Layer 8 of a small transformer language model trained on English Wikipedia (11 layers, counted from 0, width 64). Numbers have three digits each and are written without spaces.
A neuron adds its activation times its output weights to the MLP's output. To switch it off is to set its activation to zero at one token and run the rest of the model.

Output weights of the MLP neurons that the questions are about. A number n stands for (n - 500) times 0.0015.
n4: 440539593497435380507493240374543396436501454406416457612649602537503638642590582330509335316545487429542520546474551541749740433460656584452501771707409602459348438529530550520432585413582493
n22: 443493374389466297518445521464546624641604516544343436439342344387587339585301529598614661519598526560480443409527456517228615377475535521630564480603755586591465545551748568502750601686464520
n23: 640784598609696409551465580596601253519370585397393613510707565511437424528604546561599450495617384559413429594623696573337363491586498649433576422554626356547517536500516338303681576567646414
n24: 501414558633443457602566428336382603532531560410520385498468485646439534511547390546587574430693437575506469719603597441282475489719449330555382547326530551477417487320658579392526385038440448
n39: 495317511181548413449465444582415474362474425334643495349414492418522634401410450482421632153470503635398646529479461324306504442476352475413330581461572561545563578322396438636423525499491492
n58: 649455514353650533470673373541572409447600568369528477516614505671449570560484459478646394647549465453474595652503473288775399486323307628556571489636403543430432517674322520334606422589670449
n74: 358455450304449343489569518676553506357599591508437321403467481346536530346520594472486411466461686592465550462627413417544490461420407612336366496269524506699488528658327484636628481371568546
n79: 620320371731501547315459442449537558564613479494434739549509471305402554678399283388504504564538508415468436444412251421507567494502423607467702595472517624458510503613476620492348418428365707
n94: 323525262749494344580441518505561484626766548637559611651502284505557424558576539540509385630463621512557521619579423553445624515429492361261713444464507430681529409569530600389569428632539444
n106: 359481539572617627511361480470360516527274526545496382362426432371594314503622589411386441596506404642427703538323719500221670474589563404571490695539594478405543449444780573411442477420552751
n112: 617518515621662580600472623409522501466296451486686582736471383445299367523433426463498519521497499613422664311482620374520308450571620605432594550309570429446347380565553476701634544533401438
n129: 335577321396559493591708447369502632493338379627593502472532326377488507473456616667629525464618380491566522330503681540504539519392616467588668594529482613548548488355492535528696397495464363
n146: 538705468372645590447346386378487431545704585568631395587396741602611418444537604489495546468525515366522433443649463568526338504486349340639510418514638433358405355465400477599486607827643486
n165: 449372439713544601411546606593542450421235387504396516557402661639376597381559573468519443368481562490478395798501489547283568488505500570426417491546537394501569396544416565511445553305483492
n167: 274516441184543537487475314554408714307617604387353420435452503521414513464423557451590475551229412515473455367555635656379342554481388565513466496423575391557461679506557411546475503763371584
n185: 579567363651539461550343518424484477549339380467358692339625491378440398606606446461416594763490328582519522740666614456566530407569626506293501427507333421476438437463456472493442382479469587

Each question names a token from some text and the token that comes next. It shows the activations a of the neurons there, in the order above. A number n stands for (n - 500) times 0.021.

Then comes g, the gradient of the next token's log-probability with respect to the MLP's output, scaled to length 1. A neuron's effect is roughly proportional to its activation times (output weights . g). A number n stands for (n - 500) times 0.001.

")", then " –"
a: 498492496492515501448557614488487512521492387493
g: 518451511543470236641619379675456379573403426286589386520461352553555646540750476253655524510581585643422548657506409328429392488446391287790583487472599620475773525521294323333463464401713575
Switching off which neuron hurts the next token most? n167

"ass", then "ist"
a: 521772526498510498497490476493510499486470530501
g: 514448659536394558561541500706412510604373387402435495478613374484562576540256616509404553233681679477487179381593489527502694536166429437406402709520574591478195603334469691513498565397513307
Switching off which neuron hurts the next token most? n22

" (", then "10"
a: 501517647527491484409558566483517194576510586512
g: 494458569664421453630580679406517444645431189505686488536555327582497316289639410498460431600460674366512595208524494520439418444604435594819786636480481561523641614395426417262578473442480265
Which neuron, switched off, raises the next token's probability most? n129

"uff", then "ered"
a: 508495500475506598686722550510503511485515508516
g: 485459574665553361476574334351630425453493355787589500504399266392553431389533173456388513561679849428543489493666349586504455362424424468477461372558460698311410328490296476633276620517413586
Switching off which neuron hurts the next token most? n79

" pro", then "duction"
a: 489483498491512431515497503469504536496538500503
g: 489630281414251413472526422509397341454419208575466567479437377406509688431363464222583856641475395556475574552513450373475494526589614380684733337654314450769534595589449583426544598566615472
Which two neurons, each switched off alone, lower its probability most, in order? n129, n106

"ored", then " the"
a: 485460494488406511773458568459471490511523524371
g: 575434517481674423486477548466472539589579435737394847419394692288393565375447291556426504595790507376348394443586533593481586445392517501669725316280321518599413458658519623426302581489373720
Switching off which neuron hurts the next token most? n39

" E", then "arly"
a: 486501525528500508525500503482464602502528557504
g: 483503420514284509544477444353590554284438297660255602395401625301529542614439537324458419599452648696441469402661401535415662117479496260477601724325626378410557469306465471416555687536555501
Switching off which neuron hurts the next token most? n129

" M", then "ad"
a: 519503500389508491490498490495503510545497475530
g: 426335479460721385551547410385538451479485678317605589578591621443403468327280401402507669251490383519433552321308358512619650285635378579814579376449689494534471552714556496491385798555578472
Which neuron, switched off, raises the next token's probability most? n185

"ul", then "le"
a: 526484499492489467509504482530510500435527492515
g: 747649024392597424567570566491422374442593526507638563779522583654574502344397227228489696532470281623560450456475563559635456508351574408430391526513593488398421563477359440538669548585417527
Which neuron, switched off, raises the next token's probability most? n146

"rain", then "\""
a: 509668494484500508498505505501526514490460508507
g: 410575437464440503539594681300404487513559553391575634568371455552822652642703577462486647143470409597572707428612636793535377603345512697412401435381517453584438322514427327595547704484452644
Which neuron, switched off, raises the next token's probability most? n22

" crit", then "ical"
a: 519459491493537358493504500495367494526532514476
g: 380468415403423386349408527496466690520391589508211624187471484442387367077411830311432558431631387346363467491529447552459508654563326516389449330596512549567476577542300522464350519483586556
Which two neurons, each switched off alone, lower its probability most, in order? n112, n58

"\n", then "\n"
a: 518515512536471436441522497527503507695472512410
g: 481665571476563559419540254636743767527539550465767586581657241569524529638455513527478468643600621755578704455504343533395464499426429584568402245667574336672482454524461283381521595477589746
Which neuron, switched off, raises the next token's probability most? n58

" \"", then "I"
a: 485507488361476477507496497562510621498502631489
g: 394381618336692795568447436524721430358511417491357627274381503430444300595486789500765602521542595546488441455591566635505664643442532494582387535647471524537381232495431371258651302485634534
Switching off which neuron hurts the next token most? n129

"\n", then "|"
a: 497530566505502517458503415508506469656512673499
g: 432564430358327560779424482425796545449469642419504445472638434499710435521516393454347292578446579483664494447247619346449432524535721504619487719633393695568323209353430474562590547371267506
Which neuron, switched off, raises the next token's probability most? n146

"\n", then "3"
a: 493534461529497516238537490739498508486517587511
g: 548439751363637422633175324347629446321529666687481474484421418307427366765472739525595489358336502434489645635586449368593621625573541399494635435622404565337504506454515356484277343385419614
Switching off which neuron hurts the next token most? n106

" of", then " l"
a: 496464480501537520617501510520497512512401511295
g: 396308394413366496338271406593550543383572680416615261544455314661346370720443718485553673416335612566720626523349368411567520558707489358432431507550492518436590600418496565739701680539644375
Which two neurons, each switched off alone, lower its probability most, in order? n185, n74

"r", then "ack"
a: 521515499355502528602500501499498499500520516499
g: 488427565568273600419562750511551325712524414613544267535546678449611501241645407319403441689440619561723538501585578596531655466406353373477612302676298446397576570655411509381315608467738542
Switching off which neuron hurts the next token most? n24

"alth", then "us"
a: 512515489477603520512500500492351495500509500479
g: 659296509446437587076331680454339509451641481232457431469471401387550542523513290564481613596579600661623434499276433450542471417383577459555700417553169635535617460374515318471629316485471481
Which two neurons, each switched off alone, lower its probability most, in order? n112, n39

"urn", then "s"
a: 528494506487486500510471551515501496522514497505
g: 514647641483624493631523552315633466377507485434598645449236482406681457684811531350299635546422361390463604534388531241424511478492256466673416446541458722601248702568518471697484369442529370
Which neuron, switched off, raises the next token's probability most? n94

" (", then "40"
a: 498505412522535495464549500549509284524505490512
g: 620564417655524430458595754472395654586472348650288508676707424587487464298496385531529678526623512515332418481432618309348349210629391695425666542351455395499518664503339605422762489483293563
Switching off which neuron hurts the next token most? n79

"ad", then "ison"
a: 521459501478510511510495450443427488484508500544
g: 503684705730646478657381489505321485580368413406496543772653480645407515590541623422752333515562591442315620606616537807384589454607232444396515617415612470541433557331445548522354578290359396
Which neuron, switched off, raises the next token's probability most? n112

"om", then "er"
a: 560499494515499511503551496497414496464499494502
g: 616727627584714290707447404760538504324453168491475303377417334473459695446474469484424506562353655366512566392440420582470455432471558546459388361452530413306391326412414662448519155462474399
Which neuron, switched off, raises the next token's probability most? n112

"us", then " and"
a: 499504513481478503510502505480495512513485516309
g: 497780479493480758498575451063398445686544330425424366617478511592496583486488770497664480609450699509416480444500476561572700329570395428575573399363323624502553509671377442723424362544534308
Which two neurons, each switched off alone, lower its probability most, in order? n185, n39

" st", then "ore"
a: 501496525494486383456527501490481499508513500546
g: 485442483380375325644627310512475449697606661477349348656663663408410406448302678471303530451434651504522698523547688538667221505510643235533696475575274528439306445509495514377542682465362456
Which neuron, switched off, raises the next token's probability most? n58

" cent", then "ur"
a: 499508188501515329454584396510498492501531514521
g: 259271629574548429399669624547393480380641258422669430567417558590528439581444559646287542318476617812487555710794570597434376555584604593307489490378329467501431484448540413469563474383212578
Which two neurons, each switched off alone, lower its probability most, in order? n58, n23

"iving", then ","
a: 493620494506477497714492330392484477537491542352
g: 453531680416439473545464364553681756669460505491564339310348539603628384523448605303636398583510461553582518359475657471598414524541712525813425620658708524422625321389246392434524177609441441
Switching off which neuron hurts the next token most? n94

".", then "5"
a: 500501264498517505455684552253497464505485499503
g: 520516409331535571383424198373355609180571592507312386427474303389471505737449628521605370410248557620621525553277420496603530656690682396526376513768461608480465529426674478554471554530452705
Switching off which neuron hurts the next token most? n23

" original", then " dem"
a: 505501511507516487491495502494505496518259532496
g: 684588387555557390167521503344389521393505571684467636361564371360519295419495651783447574459584529307600563442488485596430625604388412465349534402423423925410546418409459583728586472461310429
Switching off which neuron hurts the next token most? n165

"===", then "C"
a: 486537459502467478452500501478490495495431514465
g: 416559497447318541627455501584461491548389647301393423641347570414179556502530660653660461718482324429544485676496785576620490531510323729457475626514488354576388803354643416555630595515340309
Which neuron, switched off, raises the next token's probability most? n23

"ased", then " At"
a: 492529499495446548676479509518488498513472552509
g: 360423439490450488429568677519781642728567407566440505583631515586427575662434162425353431427706527293616532623585427419475435696607616773482478678421519444309344412338532815582467525425475515
Switching off which neuron hurts the next token most? n39

" D", then "ill"
a: 500491527496510500502513493508559485492501488521
g: 521363408341490560394344669591660472827496260598413452288502475489264566620571856418641404423413545534650456504569499495543601386334631505418598565474331347376483249263399485654456404519437509
Which neuron, switched off, raises the next token's probability most? n23

"orn", then " L"
a: 522524504488493517541557501474459506774500503479
g: 308575391415552489507541426254375423492580639481478547473420599675534344694441463173663396312530501402421536378590215506529266621653428444551544599594470461658552419416518663565257715576472797
Switching off which neuron hurts the next token most? n146

" prov", then "id"
a: 511502519494488492535506494494522488500508514481
g: 482538709348590773447638694519366413609538443694642524712556479395318494532523437733379643490513410427594692265215456470572711463557625503568665410304461668439601637546489513549724339539514408
Switching off which neuron hurts the next token most? n112

")", then " |"
a: 491508480501511496164579530504502540513498532496
g: 518495647593734506590299508547356602333304377518692609411570578526718581465471724362470484407203497372609438609593502603591632306643641195438547509558345471499499451627400767611536658424364445
Switching off which neuron hurts the next token most? n74

" as", then " Al"
a: 502497498483506509608514504513498488419473502638
g: 320450201542455494538609591591491399603548460420547530767785485452556528516627358358297573531420462640667553446512355425446593545508368611682633707239468544393195299298338603443536620524509578
Switching off which neuron hurts the next token most? n185

"11", then "."
a: 495511476510503497476499499635500489492508524488
g: 550525504466411647386633660775223483343479440752660522331420553298514488301520676475610392587651354411377508497520509434430412376662283361578517572530315686581529555502741382466705403362370392
Switching off which neuron hurts the next token most? n106

" |", then " 9"
a: 487510496495506579498500500500475509509496502501
g: 684354509584659331598506500619325448387418493545399582433552652467655408410419645445589417555608301448252442724573530583446544288377577309569558570558469350370560623480505328706539564495967411
Switching off which neuron hurts the next token most? n58

" (", then "14"
a: 497513646527494500391565511490507298546506599518
g: 529431415666209410593647585335511479710400239421797567616568353606489437162562539529524576530538600419500582270462539562439356333586452640612669597299588409556462467334388430311541564553394362
Switching off which neuron hurts the next token most? n74

"y", then "rd"
a: 509505480488495496522522503474497485508503450517
g: 211503736716548505411576411538531287563543535594504506739473560482395671584428404294676610367290393536627591616656527462462121589372259549418355646496491581595648543567472490601572447499573325
Switching off which neuron hurts the next token most? n106

" the", then " Pr"
a: 639497495510665508489511504495497518529452524474
g: 303597598680677517234558653426368552356440596455190519557533601658564401593503365532469483512549325338226310442514428448521257330417382685556508618478542408379410561463438487337435405469190639
Which neuron, switched off, raises the next token's probability most? n39